Layer 18 of a small transformer language model trained on English Wikipedia (23 layers, counted from 0, width 64).
A neuron's activation on a vector x is SiLU(gate . x) times (in . x), where the dot is the dot product.
The model reads these tokens: " at" " the" " City" " College" " of" " New" " York" " in" " 1965" "." " He" " was" " assistant" " professor" " of" " English" " at" " Stan" "ford" " University" " from" " 1965" " to" " 1968" "." " He" " served" " as" " a" " vis" "iting" " professor"

The vector x that enters this layer's MLP at each token. A number n stands for n times 0.035.
0 " at": 45 -36 19 -46 25 10 26 12 18 -20 -42 28 15 5 -6 46 70 5 -19 -6 -9 -15 -37 16 31 -7 -40 -23 23 31 -1 -50 12 4 -25 -4 16 -55 37 15 -43 -38 27 3 -37 -41 10 -3 -29 7 -47 5 -18 -33 39 13 -49 9 13 5 -5 39 -8 -38
1 " the": 3 -13 13 -9 65 -18 4 18 -39 -9 -4 -23 53 18 -24 6 41 -1 -16 -4 32 0 0 -11 0 -26 -29 -11 -1 64 -12 5 13 -12 52 -6 45 -4 -5 14 11 20 14 24 -77 -19 40 -30 -70 -19 -31 31 22 5 13 20 -23 29 -8 13 -62 22 -27 -37
2 " City": 7 -94 0 -20 -4 -7 -21 20 -21 -13 -10 26 -2 15 -21 -3 44 -3 -11 -25 45 10 -7 31 -5 16 -40 -24 -4 29 -19 -2 -24 -4 22 -11 10 2 38 4 -17 17 9 -25 -43 -34 -5 -34 -90 -14 -35 9 37 15 22 14 47 18 7 44 28 54 18 -44
3 " College": 17 -68 -24 -33 -57 -5 -6 24 -53 10 -5 10 -9 26 -13 -32 45 -5 10 -7 46 -17 -19 28 28 3 -37 -28 11 -2 15 -8 -26 -34 29 -24 -6 21 19 4 -1 16 22 -17 -69 -41 5 2 -69 -21 -10 21 17 2 24 16 40 14 6 15 12 57 18 -58
4 " of": -33 -21 7 -27 -33 2 41 6 4 3 15 -28 17 -6 -40 5 39 -2 9 -11 78 -14 -16 25 -10 5 -26 -35 -24 13 9 -62 -2 -17 -12 4 -16 7 27 18 18 -42 -1 24 -46 -17 32 3 -68 -9 -9 -1 -16 -55 20 61 -1 42 26 -13 -18 42 57 23
5 " New": -20 -44 15 -36 -67 -43 20 16 -15 25 -9 -5 3 -16 -35 17 44 -2 43 26 35 8 10 19 -41 -55 32 -28 -14 43 -13 -6 -22 -7 -12 -13 -11 0 10 -35 -10 -10 7 -9 -29 3 27 21 -40 9 -35 -3 60 -66 42 41 15 42 4 25 -40 13 6 20
6 " York": -9 -58 -4 -75 -62 4 -28 -25 -25 -3 -18 8 3 12 21 -20 24 -41 -5 -9 38 16 14 1 -13 -5 -15 -9 1 -7 15 6 14 -15 52 -7 -37 -11 1 -52 -15 -22 -12 -35 -70 -25 29 1 -92 9 -7 6 -3 -38 3 -7 61 2 -5 12 -19 20 2 12
7 " in": 4 1 7 -23 -12 -38 54 -30 26 22 -11 -11 -16 12 9 45 57 -19 5 3 31 27 -21 13 3 -40 -14 18 24 29 18 -62 -35 -50 -2 -23 1 -32 12 23 12 -7 28 32 -64 -25 16 12 -18 27 4 29 15 -70 33 44 -34 16 27 -32 -6 16 12 -45
8 " 1965": -21 -17 -19 -35 -30 -35 11 -56 -30 12 -11 9 -32 65 8 -28 48 -36 -13 -23 40 -17 46 -12 48 5 -3 28 37 20 51 -19 6 -31 14 -27 -59 -37 10 -63 -4 -8 -9 -10 -51 3 29 12 -3 -21 27 -15 -30 -19 25 10 -12 -7 10 -11 -1 27 -23 -35
9 ".": 24 15 36 -6 -31 -39 -43 -45 -23 -12 -10 -15 -1 -2 8 10 -25 -10 -24 35 32 -38 -11 -43 3 20 -59 42 -14 -11 59 -12 19 -4 23 47 16 7 30 -46 13 -31 -8 -11 -7 -1 14 21 -5 -11 -42 -51 -23 -7 44 66 -17 71 10 -6 -16 -1 8 -21
10 " He": 14 -6 7 -15 34 -42 5 -58 -5 7 11 -50 -27 -15 -32 3 37 -27 -29 7 15 17 -36 11 -10 -41 3 42 -17 -20 38 45 59 -19 -25 -21 -17 -1 -23 -31 21 -55 39 37 -40 12 59 30 4 -19 -25 -28 -4 -12 -7 -7 8 50 -15 -32 -20 46 -1 -21
11 " was": 24 -16 -6 23 20 8 30 -40 -23 10 11 -23 2 -28 36 7 49 -29 -53 9 24 -38 -21 -28 -14 -18 -20 7 21 -34 33 3 29 -37 9 12 -4 -37 42 43 -9 -34 57 28 -41 35 45 40 11 -3 -32 -44 -13 7 -25 -9 -55 39 18 25 6 35 3 -36
12 " assistant": -2 -15 -9 28 -5 -17 19 -33 13 11 10 9 12 23 16 -24 59 -3 2 -28 2 -53 -57 -4 -32 -38 -9 -14 -5 -18 52 15 6 -36 28 52 -4 -30 65 -30 6 -28 44 8 -55 -11 18 24 -26 -14 -37 -6 -6 47 -1 -44 -32 48 7 0 -4 58 -3 -11
13 " professor": -24 -18 -36 20 -9 -8 15 -7 4 26 16 -12 8 22 9 -3 32 16 -8 -14 26 -31 -34 16 15 -22 -44 4 -5 -68 59 50 -3 -46 58 6 16 -32 58 -47 21 -19 11 -5 -44 -1 -17 -1 -27 -58 -24 6 -16 31 27 -27 -21 48 -10 15 24 52 -17 0
14 " of": -30 -4 10 27 -1 48 31 -25 23 -21 -2 4 9 -24 17 -10 46 0 13 -36 62 1 -44 -11 11 -6 -40 -26 -44 3 22 -44 15 -46 20 48 -14 -2 -4 14 12 -39 -29 24 -63 -10 4 47 -11 10 -14 -13 -12 -10 37 42 -33 40 -14 -10 -51 56 9 23
15 " English": -21 -49 -21 -8 -10 30 -22 -30 1 -29 21 -19 -10 5 34 -53 54 -34 14 -59 44 28 -16 14 22 -31 -25 4 -29 4 19 -7 17 -46 79 27 -1 0 43 -36 -10 -17 -13 3 -22 1 28 20 -51 -5 -19 -10 -3 12 67 28 8 -10 -4 21 6 50 -4 -14
16 " at": 13 -39 8 -43 2 26 2 -2 -4 -30 -20 11 11 -23 18 43 69 -17 -10 -12 49 -6 -40 7 56 -19 -16 -23 -21 13 4 -61 14 -23 -29 -5 -2 -37 43 30 -23 -39 19 23 -30 -28 0 12 -41 -8 -42 26 -5 -38 59 29 -37 21 3 -24 -14 39 0 -34
17 " Stan": -7 -27 18 -7 -13 -12 24 -1 0 20 -25 -40 12 -11 5 9 56 60 4 47 43 35 -2 30 -5 -27 45 -5 -3 -19 -18 18 -44 18 40 -32 7 -23 6 -19 38 -28 29 -4 -35 -15 -3 10 -43 -4 -8 -23 5 -36 13 -69 17 56 -48 -18 18 47 5 -53
18 "ford": 13 -68 -30 -42 -20 -12 -18 -1 -24 -26 8 7 -22 -8 21 -5 41 -2 1 -20 54 35 -7 14 12 -29 -22 -23 3 9 20 3 10 -21 46 -17 -31 -24 30 -15 9 -24 26 -26 -71 -14 64 13 -79 2 -11 20 22 -24 30 -21 34 5 -36 27 -11 11 42 -36
19 " University": 13 -33 -26 -31 -62 -23 -17 9 -22 6 -21 4 -19 22 15 -35 3 13 -24 -27 75 2 -17 25 26 -3 -50 -16 4 -7 39 5 23 -39 56 -20 -16 -17 39 -15 -5 -10 -15 -13 -54 -41 17 25 -42 -17 -4 10 8 -9 64 2 39 15 -23 11 -6 54 39 -33
20 " from": 3 -11 23 -34 -21 3 33 -32 -3 -21 11 -3 7 -15 50 52 34 -41 -8 -22 51 14 -29 -15 29 -35 -41 17 10 35 -4 -51 -1 -46 -25 -28 -8 -18 12 37 18 -35 32 7 -51 10 11 24 -22 -3 -34 -9 4 -62 50 32 -29 25 -15 -34 -32 7 21 -40
21 " 1965": -33 -22 -21 -31 -18 -24 0 -54 -13 21 8 19 -17 47 14 -24 21 -34 -7 -38 42 -24 28 -15 40 -52 -2 15 21 46 13 -17 -7 -53 9 -20 -54 -24 38 -49 -14 -13 -10 -30 -75 -4 38 21 -13 -4 30 -36 -18 -10 36 1 -33 -8 8 6 18 22 -36 -16
22 " to": -25 18 25 3 -14 -12 41 -53 27 -25 -21 29 -19 -42 -17 -5 0 -56 42 -37 32 -12 -31 -4 -9 -55 -3 33 18 -13 22 -65 -12 -33 -7 9 -25 -33 48 6 19 -21 -17 32 -79 34 12 -10 -20 -2 10 -12 25 -26 16 7 -2 8 -21 -34 -51 28 19 -19
23 " 1968": -21 -7 -19 -26 -44 -41 -12 -39 -33 0 7 7 -32 36 23 -37 33 -39 -14 -37 44 -28 35 -23 54 -13 -6 47 30 17 34 -6 18 -56 37 -9 -51 -25 44 -39 -5 -8 -4 -20 -61 -12 24 8 -3 -30 6 -13 -31 -12 40 3 -3 -10 -7 -4 -21 43 -21 -15
24 ".": 15 15 25 -3 -43 -31 -42 -41 -35 -3 -8 -15 7 -11 20 9 -30 -23 -19 22 41 -38 -14 -27 19 20 -50 44 -7 -18 57 -6 12 -10 38 53 3 17 45 -37 25 -32 -1 -20 -15 0 14 27 -10 -4 -24 -47 2 -3 49 58 -21 72 2 4 -14 27 25 -22
25 " He": 13 -1 7 -10 34 -43 5 -60 -9 8 17 -43 -27 -21 -28 -1 31 -30 -25 -4 30 13 -34 7 -2 -43 8 42 -22 -16 37 49 53 -24 -20 -14 -19 -1 -15 -30 24 -62 36 34 -36 13 56 34 3 -18 -22 -28 8 -10 2 -8 15 52 -17 -42 -18 46 3 -28
26 " served": 12 3 24 21 -6 -5 36 1 -26 -14 -12 24 -36 3 25 -33 57 -19 -13 -36 -36 -15 3 -12 21 -88 -8 -17 20 -4 15 1 49 5 -20 8 -28 -55 -4 12 -13 -43 -12 29 -50 -43 15 1 -6 -51 -7 -39 -12 -1 7 14 -10 56 40 20 12 65 -18 -5
27 " as": -7 4 24 10 14 21 5 -26 -7 15 -15 27 12 -26 -5 8 52 -18 -13 -31 27 -65 -40 -14 30 -17 -12 10 8 -32 36 -4 11 -44 0 46 6 -28 42 49 12 -12 32 35 -52 3 51 30 -47 -11 -42 -34 34 32 9 -11 -11 16 -11 13 -30 77 6 -10
28 " a": -25 0 25 0 3 11 -12 -14 -31 -4 1 -7 -10 -15 10 -43 20 -8 -1 -54 39 -47 -29 -16 1 -32 10 21 -7 -13 29 -16 12 -6 40 56 12 -15 57 33 -10 -45 21 54 -38 -24 -3 34 -32 26 -41 -31 67 41 -24 32 -41 1 3 2 -40 44 -9 -17
29 " vis": -28 -27 -49 4 28 29 -39 -52 -8 -32 5 38 22 23 29 4 -37 1 12 -26 5 -80 -16 -17 -47 -8 54 34 -33 -1 65 28 -3 -6 17 -41 67 -7 7 16 9 -12 -10 7 -17 -27 -7 4 -12 13 9 9 12 -45 -11 -39 3 8 22 37 34 13 -23 -7
30 "iting": -28 -12 -30 16 -21 24 24 48 20 -5 18 16 -19 35 4 -25 66 -22 4 -54 21 -63 8 -7 -15 -21 -23 -22 -18 -36 41 -19 -20 -22 46 36 1 -12 43 1 13 -16 25 14 -50 1 -11 14 -13 21 -32 7 33 39 11 10 -8 4 15 18 8 93 34 7
31 " professor": -37 -14 -32 4 -16 14 13 3 -8 5 20 -13 10 30 11 7 38 -7 -3 -18 37 -27 -8 15 18 -19 -51 3 0 -67 63 49 -14 -42 64 -11 10 -23 53 -34 15 -15 6 -8 -53 -7 -30 -4 -20 -56 2 18 -6 29 32 -10 0 37 -8 12 33 70 -13 -5

Each question shows the input weights of one neuron of the MLP. A number n stands for n times 0.0054.

n118 gate: 12 12 -12 28 23 15 32 -1 -28 17 43 -8 -29 -30 38 -59 27 0 7 -7 -23 -1 19 -8 -30 -43 16 -30 -32 12 -2 -1 -22 -28 11 -9 -4 -15 -8 24 34 -48 10 15 -44 18 20 13 31 10 33 2 3 28 14 -4 7 -20 14 49 13 -3 -34 -35
n118 in: 34 8 9 -1 -18 -12 -1 -31 -39 25 -22 22 -6 -9 19 -17 -11 10 -5 -43 28 -8 38 -35 2 -12 0 -24 -34 2 -15 -13 -42 17 -23 2 9 -18 -23 -16 10 -35 8 -2 -33 8 25 51 -16 24 5 23 18 -10 12 7 26 28 -2 2 21 3 -22 21
On which two tokens does it fire most, strongest first? 26 " served", 21 " 1965"

n15 gate: 11 -11 10 17 27 -17 19 -7 28 45 -29 19 -23 -15 -4 -31 47 15 10 0 5 5 3 -10 36 7 -2 -4 -1 -5 -5 -40 21 -6 -12 -16 46 24 20 -21 -17 41 -27 -3 -35 -8 32 7 37 -22 22 4 -23 25 18 0 24 -19 -22 33 -2 3 38 -13
n15 in: -12 -30 40 10 8 -52 -8 -9 27 56 -8 7 38 -8 23 14 14 12 19 14 -17 -40 -49 9 -24 -22 -14 -25 -4 11 -22 2 12 30 3 -13 19 0 -7 -49 -26 1 12 -37 21 -27 -33 -14 17 9 -13 -10 -14 -25 8 -17 -35 -17 -19 -4 11 0 -13 20
Which token does this neuron like most? 0 " at"

n112 gate: -10 11 -8 -1 12 -42 32 5 34 30 -19 20 -15 -24 -15 3 -24 -8 20 13 -19 -6 38 -10 35 -19 10 -25 -1 14 -13 22 16 -38 7 1 -5 -44 -2 3 26 -12 -60 -4 -12 -15 27 -23 -9 5 65 3 6 28 44 -3 6 21 2 -24 58 -7 -1 -22
n112 in: 9 13 -14 4 -21 -24 -2 -22 34 3 -28 8 -9 4 -3 22 12 -17 14 -19 -39 -23 22 14 -2 11 17 21 19 17 15 6 19 35 -15 -3 -50 12 20 14 -41 -4 8 -23 -35 -35 -2 10 20 -21 31 -7 -37 1 -5 9 6 20 -39 -1 -18 36 38 15
Its three highest activations, in order, are on tokens 21 " 1965", 26 " served", 8 " 1965"

n126 gate: -4 14 18 52 34 16 -24 17 39 -32 -12 -11 31 13 21 0 -23 32 -9 -14 13 -11 -46 -11 -25 13 25 -20 32 31 -15 -36 -23 -26 -9 -15 30 -7 -20 -23 8 -28 -65 -5 35 -15 18 -7 -16 -5 -31 19 7 15 15 -25 14 -2 1 22 -16 57 -19 -12
n126 in: -12 18 43 7 15 51 13 -8 2 -28 5 22 -33 -21 -7 27 -22 -12 5 35 25 3 42 30 20 40 25 -21 40 36 3 6 -3 -29 -16 -1 13 -1 -8 45 -17 -50 -26 21 -7 29 -6 9 4 -12 -5 29 -8 46 2 -5 -30 42 -28 24 -6 15 -33 6
On which token does it fire most, and how strongly? 14 " of", at about 1.3

n173 gate: -1 -14 -19 2 -13 26 14 9 12 2 -17 -3 35 -24 -35 -2 37 -21 -15 -11 7 15 -36 -9 -48 46 8 15 24 -1 -25 16 42 -4 -17 -15 -2 53 6 25 -20 -47 -30 -12 -27 -12 8 41 -30 8 24 26 -4 -2 18 -8 -3 -2 -32 -25 -11 16 14 -48
n173 in: 35 -27 -45 21 -8 6 1 -45 20 -22 -39 -30 -29 -31 28 22 -15 -16 -16 30 10 15 34 8 -8 16 6 -4 -3 -42 -35 -8 -11 2 -36 -46 -3 8 14 15 3 -5 -6 -5 -31 -7 -20 -44 18 2 -23 -4 -3 -34 7 -8 -14 19 30 23 20 -1 -31 22
On which token does it fire most, and how strongly? 16 " at", at about 1

n123 gate: 22 -38 -63 35 7 18 -40 -20 -20 6 -17 14 18 8 26 26 18 62 4 15 -40 26 -5 8 -1 -21 -37 11 28 -14 27 -13 20 16 -2 9 4 -3 -10 12 27 -11 -68 -36 41 -2 23 19 -26 -1 1 25 29 27 -18 -14 -16 -26 -48 -18 16 -16 -25 -18
n123 in: 11 25 10 -20 -13 -9 13 49 -28 27 -25 -17 -16 -13 -9 -19 3 -9 -33 -5 24 -14 8 -18 23 -14 -16 12 10 5 -19 -4 -10 23 17 13 -39 -28 31 -50 20 -39 54 4 -42 14 -15 -3 25 20 16 -18 -3 -35 24 3 22 23 -4 -1 3 4 5 22
Which token does this neuron like most? 18 "ford"

n68 gate: -27 28 -53 -23 2 11 4 -18 19 17 -35 0 3 25 30 -3 13 -17 -18 21 -7 -41 15 -11 34 1 14 -10 22 -21 -9 -10 3 -17 -15 6 40 9 -11 10 1 19 12 0 -13 -31 15 17 34 -3 12 36 17 -2 14 50 -14 -53 2 3 -21 43 9 -39
n68 in: -6 -4 -9 2 -13 -6 28 -15 20 34 0 -32 13 3 -39 -45 7 7 23 18 -6 6 -10 27 -36 0 33 -20 16 -2 -31 25 -7 -9 -21 -33 -33 12 -8 -22 17 10 5 -32 -18 0 -15 -12 -27 20 23 -9 -17 -23 -42 46 -29 -21 -30 -30 30 7 -25 -7
Which token does this neuron like most? 7 " in"

n1 gate: 0 -13 15 19 -18 28 -14 -6 30 -17 22 10 -31 15 3 -15 -15 -56 30 -7 4 -25 6 -16 -41 -43 -26 -22 -16 13 16 -1 -11 -8 -21 -10 -62 27 -42 20 -63 -18 -32 0 -11 -20 -11 -28 21 -21 9 -21 31 -17 -4 -34 -32 -21 6 -11 -31 -2 -30 0
n1 in: 25 -15 8 -17 10 26 -12 48 -25 -10 21 29 -43 3 13 10 21 22 15 11 19 -15 21 14 -18 21 -24 12 -40 21 1 -32 59 -21 9 9 -19 8 11 14 -6 32 -12 -21 7 -15 -13 14 -1 45 -17 -20 18 -30 0 13 -15 -8 -36 24 -21 47 -13 36
On which token does it fire most, and how strongly? 14 " of", at about 1.5

n61 gate: 18 15 -25 -8 -31 8 -6 39 42 13 -1 -41 18 -28 -21 -7 -18 46 -38 -25 -40 -16 -12 8 -6 -54 3 -35 1 3 28 4 -33 -58 7 13 0 21 -18 -39 23 4 -10 -27 38 7 -4 -6 38 26 -20 16 1 -4 -69 19 27 26 -17 0 6 -18 21 -9
n61 in: 8 29 -28 -34 -6 42 2 15 11 41 42 -7 35 -15 -43 -55 12 43 -7 28 -25 7 17 -9 16 6 -1 -28 16 -1 38 4 10 -26 7 22 -1 -14 -28 -21 5 -25 -12 13 0 14 17 -5 -7 -44 34 7 -33 -28 -17 19 2 14 -31 -29 -39 -1 18 -45
Its three highest activations, in order, are on tokens 2 " City", 29 " vis", 28 " a"

n26 gate: -8 34 4 -16 23 27 24 -8 -1 -37 -24 13 -6 -12 -31 -7 -6 -22 4 -1 1 -1 -38 -30 48 19 19 1 -1 -4 -1 14 8 -11 -26 -25 -40 1 -6 -28 -27 -5 -50 -7 17 31 -45 22 28 -54 -1 -16 21 -9 -40 34 -23 -31 -25 13 2 -45 -9 11
n26 in: 1 -1 40 3 1 -12 -15 23 6 13 -13 8 24 8 42 -35 -29 -11 0 -15 9 12 -23 20 -39 13 -34 16 -2 -37 12 6 -14 21 5 -39 -37 -24 -8 -17 -9 65 17 8 -59 -24 40 15 -14 -33 -20 -25 -16 -22 -16 -21 -24 -24 9 21 -9 26 16 6
On which token does it fire most, and how strongly? 22 " to", at about 0.3

n121 gate: 16 43 -29 10 16 -62 5 -36 -48 41 -48 0 39 -34 -17 48 -28 12 -1 16 15 39 -3 -27 19 5 -10 -9 -6 8 -1 0 7 -39 21 13 26 -14 12 7 6 29 13 44 15 -22 -12 4 -19 0 63 -9 0 18 13 10 -29 -8 -11 15 -1 3 36 2
n121 in: -6 6 37 11 1 -31 9 30 6 -13 15 -19 -47 33 24 -24 -7 -27 -6 -4 -14 -21 26 -29 15 -7 -13 34 14 -16 -15 21 -27 20 6 -16 14 25 -6 -22 13 -29 -16 -44 -8 42 9 19 23 -18 21 -29 69 49 -18 19 -12 -15 -33 14 -30 -21 -13 -15
Which token does this neuron like most? 24 "."

n82 gate: 24 5 -35 -13 22 -10 -28 11 -16 35 -33 -23 31 26 -15 16 -16 -33 17 0 -73 9 14 1 17 12 29 24 -24 -3 1 42 41 -17 8 -33 -10 -7 -24 -37 6 -21 2 44 -17 5 33 -30 14 30 -12 1 -41 31 -13 16 5 2 -28 -25 7 22 -35 18
n82 in: -31 -3 12 -15 26 -21 -19 15 3 26 -18 -23 25 -14 18 -25 -28 -26 -17 21 12 37 -10 7 3 37 -12 30 -4 8 17 4 -33 6 -36 -17 31 -17 17 15 -10 -17 43 37 12 -13 -2 6 27 -51 -23 -6 0 -6 12 -7 51 25 17 16 2 -55 -15 12
Which token does this neuron like most? 10 " He"

n45 gate: -14 -28 89 25 10 -9 41 5 7 0 -8 30 -4 -28 36 23 15 1 -2 16 16 -9 32 7 1 -16 -28 3 -9 10 -7 -41 24 7 13 23 -61 -3 -16 -2 31 -16 -29 10 -17 5 16 -9 37 -17 6 -6 -35 8 -35 -28 13 -19 -15 -7 -1 39 9 4
n45 in: -19 13 -13 -34 15 20 23 -15 -7 27 0 5 -54 -1 -19 -7 22 1 12 -19 3 -23 4 -3 29 -1 -47 -12 17 -7 -46 7 25 15 36 11 1 24 12 -32 21 -22 -2 5 -11 -3 13 8 2 3 38 0 -6 23 -21 2 27 -24 7 -10 20 -10 36 -19
On which token does it fire most, and how strongly? 8 " 1965", at about 0.87

n124 gate: 13 4 12 25 49 -26 59 32 -3 32 6 16 -9 10 44 -22 8 -14 9 -15 13 -25 -32 5 6 -2 24 -10 40 25 -19 -6 18 1 -6 -6 44 5 -13 23 41 14 -19 -2 12 -2 0 -20 27 30 -22 -6 -4 53 14 30 -66 -8 43 -43 18 31 -21 -29
n124 in: 22 -13 -13 22 -16 -8 -2 22 -19 2 45 4 -65 1 3 1 -18 5 16 17 30 5 -33 12 24 -1 5 -12 0 -8 -25 -31 -26 17 -34 -2 44 -12 -23 19 -9 -13 6 -31 -30 -7 37 27 -15 28 -13 -9 35 -38 23 -48 9 -1 5 40 -15 -26 16 -25
On which token does it fire most, and how strongly? 7 " in", at about 1.4

n136 gate: -23 -3 35 -9 -9 -17 15 -5 -10 29 -16 -4 -17 35 80 0 -35 -8 -14 1 9 32 2 -3 16 -8 8 -10 -23 34 -14 -31 6 -30 -21 30 -9 9 -31 -16 15 -42 29 -9 -6 -7 -3 -11 -29 -9 7 22 -6 3 22 11 -32 16 59 -12 44 -69 13 26
n136 in: -13 -46 1 28 -4 24 -42 3 34 -31 14 4 -20 -11 -13 -16 10 -45 -13 -9 -2 2 6 -13 29 17 18 50 -3 28 3 -16 -14 33 8 -30 -19 -21 -25 3 -15 -23 -34 -14 -10 23 3 6 -7 45 12 -37 -17 12 0 3 40 -21 -26 6 -52 52 -48 7
On which token does it fire most, and how strongly? 21 " 1965", at about 1.8

n150 gate: 27 31 27 -4 1 26 60 22 -11 -6 34 -16 4 -27 -28 -1 -20 14 18 -23 32 21 11 10 26 -21 7 -19 33 -51 -37 -6 -39 -8 10 -35 16 -16 20 14 -22 5 -8 -1 -6 44 27 0 -18 38 1 -3 12 -11 -2 9 33 72 -10 21 79 -14 -27 -8
n150 in: 16 17 -41 -12 38 -45 -48 3 -25 4 -51 14 -17 40 22 12 35 0 -5 1 35 20 24 -40 18 -3 -50 34 19 -7 -14 30 12 -28 11 4 9 -3 -7 -24 -3 30 -22 -18 -24 13 -22 4 53 16 69 -19 18 -7 -10 24 -21 12 -2 -30 -5 35 15 19
Which token does this neuron like most? 31 " professor"

n187 gate: -29 11 -12 -26 -6 12 13 -21 8 -21 40 -13 11 3 9 -35 -18 15 72 -36 8 14 -25 -28 13 13 -8 -17 -18 22 -7 -37 -21 -15 -41 34 -11 -8 24 -42 -4 -10 20 -31 0 -10 17 -15 13 3 19 -12 12 5 18 32 -39 17 -66 -13 12 49 -30 -17
n187 in: -6 -7 -24 3 1 -1 -28 2 20 9 -23 5 -27 -30 -10 28 -2 -4 1 27 -4 14 -36 30 -35 -4 -5 9 -16 54 12 -1 9 12 -14 -20 12 -41 11 9 -38 41 -40 10 23 -54 6 -11 19 -30 -22 9 -41 -13 26 -38 9 -36 23 2 -47 0 22 -35
Which token does this neuron like most? 16 " at"

n6 gate: -2 -16 6 9 49 46 15 9 -20 -12 30 3 45 3 -3 -16 -21 18 -6 53 9 -36 3 47 27 16 -16 -3 32 30 1 -14 -18 4 24 -30 -5 52 49 26 -24 -5 -23 18 52 6 -10 12 -7 25 51 3 31 30 -22 38 29 -6 6 24 0 5 -42 -22
n6 in: -1 38 -29 24 -71 7 38 -35 23 14 -23 8 4 1 -18 -25 7 -7 21 -20 -37 -14 -19 17 22 -33 -1 8 33 -4 -3 1 -1 6 8 15 -52 2 -32 -30 0 -4 -23 -19 -27 6 19 -3 -21 31 -37 17 -6 19 27 -2 25 -16 -33 -24 -16 46 5 0
Which token does this neuron like most? 3 " College"

n17 gate: -17 0 6 -19 49 -13 -32 -19 33 32 -14 -63 -34 -49 -39 16 8 31 -41 11 18 13 10 -16 -9 -37 -18 3 12 -48 37 -28 -17 -16 7 -8 -20 38 -10 17 -22 28 15 19 4 16 4 -15 33 -26 23 -14 -20 8 -23 27 -1 -62 -12 9 -24 37 -9 0
n17 in: 5 -33 -9 -32 -3 35 18 39 -35 -6 -11 37 1 -1 11 -6 18 8 -43 -2 15 -1 14 1 -26 23 24 -3 19 15 -7 14 28 -4 2 13 62 -5 8 24 -39 -52 8 5 35 0 48 4 12 37 5 7 7 -37 3 13 2 28 -26 -27 -7 -18 -15 -17
On which token does it fire most, and how strongly? 11 " was", at about 1.1

n70 gate: 29 32 11 18 -23 -18 -32 -54 5 56 14 -15 23 -3 30 28 -30 0 -18 3 45 1 -45 -31 -1 11 10 28 0 16 1 -3 24 -19 -22 -39 19 11 -21 -10 -27 -5 -36 19 7 -38 -16 3 -6 15 20 10 -6 8 8 1 -27 -22 -26 -3 -18 0 10 7
n70 in: 43 44 20 -8 -26 2 -17 5 -12 -34 -18 -20 6 -15 51 22 -27 38 11 45 4 -8 0 -30 -32 4 -21 -6 -7 -16 19 -1 -4 -18 -7 12 -24 -6 -8 18 -20 1 35 33 16 29 -25 -6 -28 -1 1 -24 3 63 -43 -7 0 26 40 7 -14 -14 36 6
Which token does this neuron like most? 9 "."

n140 gate: 22 -12 34 37 1 17 -18 10 31 -32 15 24 10 9 -15 -32 59 -33 9 9 -28 1 -39 7 -36 -36 14 -26 -6 -1 -20 35 -14 -15 33 6 -24 20 23 -7 -43 19 -22 -17 17 44 -14 35 32 25 -54 24 -5 58 27 -14 -35 -17 -3 -12 5 -15 -16 20
n140 in: 4 -8 -2 24 13 -38 7 10 4 -39 -24 -8 -7 13 30 -37 -8 28 31 -24 42 -11 -4 -13 23 20 -7 -3 9 28 -19 -21 -49 16 -12 -16 -20 -8 -47 12 28 -11 21 -11 -33 23 -5 31 -43 -41 6 -25 19 -32 -20 17 9 5 -24 9 -34 16 -18 6
Which token does this neuron like most? 14 " of"

n165 gate: -1 9 17 16 59 -19 8 -21 -24 13 -10 10 -13 -23 -14 -17 21 -39 0 -27 -11 -22 -6 43 -22 -41 52 14 -9 17 -27 -12 -39 -28 12 -22 -21 -17 -46 3 -16 25 -22 43 -6 19 -51 -16 -32 -17 5 11 3 4 1 -18 -5 24 -28 0 8 7 -12 16
n165 in: -7 -36 14 20 11 -19 8 -18 -3 21 -13 -21 -40 13 13 -21 -34 -6 12 -12 26 1 -10 41 12 22 9 -36 -18 -20 -4 53 8 31 17 25 20 6 -10 10 13 -31 29 1 -37 17 16 -9 1 -11 -26 6 21 -3 -15 1 27 -4 22 -19 0 -6 -6 -9
Which token does this neuron like most? 25 " He"

n74 gate: 42 13 31 -12 -21 32 6 -37 18 -31 12 -36 23 5 33 -7 14 -44 -8 -7 4 29 -31 13 -36 3 7 -12 -5 30 17 3 -24 7 0 6 11 -15 5 -31 -22 25 -34 -17 14 -31 31 -5 -50 28 24 16 12 31 -16 -13 2 -11 19 15 41 -17 -25 -25
n74 in: 4 -13 18 -33 -16 29 -5 -13 28 -33 16 6 29 -9 3 -34 -11 -33 23 11 4 18 5 24 -40 -22 -29 21 11 42 12 42 32 -40 -37 5 -5 -2 -41 12 8 -15 -13 -2 -20 8 38 -16 -13 -23 9 -37 -22 -8 -42 11 29 24 11 7 28 6 -28 -19
On which two tokens does it fire most, strongest first? 6 " York", 15 " English"

n125 gate: 4 51 0 19 -18 -1 15 0 35 16 -31 13 14 -51 -20 -27 -12 -9 -9 32 -17 -30 -10 3 4 11 33 -3 -20 -5 7 -47 13 -2 -31 -2 -31 -34 -12 20 2 -16 14 -31 10 28 -21 7 23 16 1 9 -63 -9 17 -14 54 13 20 9 -29 -10 21 22
n125 in: 5 0 -1 -32 -26 -11 24 -38 31 15 31 1 1 -2 1 -17 29 -33 7 12 8 9 7 14 -27 -40 -9 40 22 -14 -32 1 39 -35 17 20 34 7 26 20 19 12 -2 -2 33 1 24 -38 8 18 3 -32 36 -31 13 44 -13 39 -25 3 18 -6 21 -8
Which token does this neuron like most? 22 " to"

n127 gate: -34 -11 -14 -2 21 26 22 -25 -29 30 5 -9 -5 22 -19 -41 4 19 -27 -16 12 -18 31 23 29 12 4 25 -26 20 34 18 23 40 -10 3 12 14 18 14 18 8 54 -29 -20 -10 -28 21 29 2 -2 17 -21 1 6 16 5 -5 1 6 36 13 -11 42
n127 in: -18 33 14 32 17 4 34 -10 -5 23 0 -49 19 29 18 30 -12 -7 -28 36 20 16 31 29 -8 16 -18 8 18 -10 23 1 -17 19 -18 33 22 43 7 26 20 -24 -4 -43 -34 -11 9 6 0 -29 32 -27 2 21 19 9 8 33 -13 33 -4 -13 3 17
Which token does this neuron like most? 31 " professor"

n58 gate: 15 44 -34 6 -5 11 47 24 14 -28 14 -14 -5 -4 30 -3 -42 -7 -8 -10 -4 23 -5 -56 17 27 -16 15 16 3 30 12 46 -55 4 -3 -24 35 -32 26 1 50 7 -25 4 2 -31 10 0 7 -24 -15 -25 15 30 -45 -22 24 -41 -18 -15 32 -28 -2
n58 in: -25 -28 2 14 -29 2 31 -24 34 -4 19 4 -13 22 0 -27 -46 -36 9 -16 3 -28 18 29 -4 3 -30 9 24 -4 -1 3 9 -17 27 -6 -16 39 22 25 5 -3 24 25 23 25 -4 29 -28 20 12 3 12 21 -10 -11 -2 -25 -32 -21 31 9 -43 7
On which two tokens does it fire most, strongest first? 23 " 1968", 31 " professor"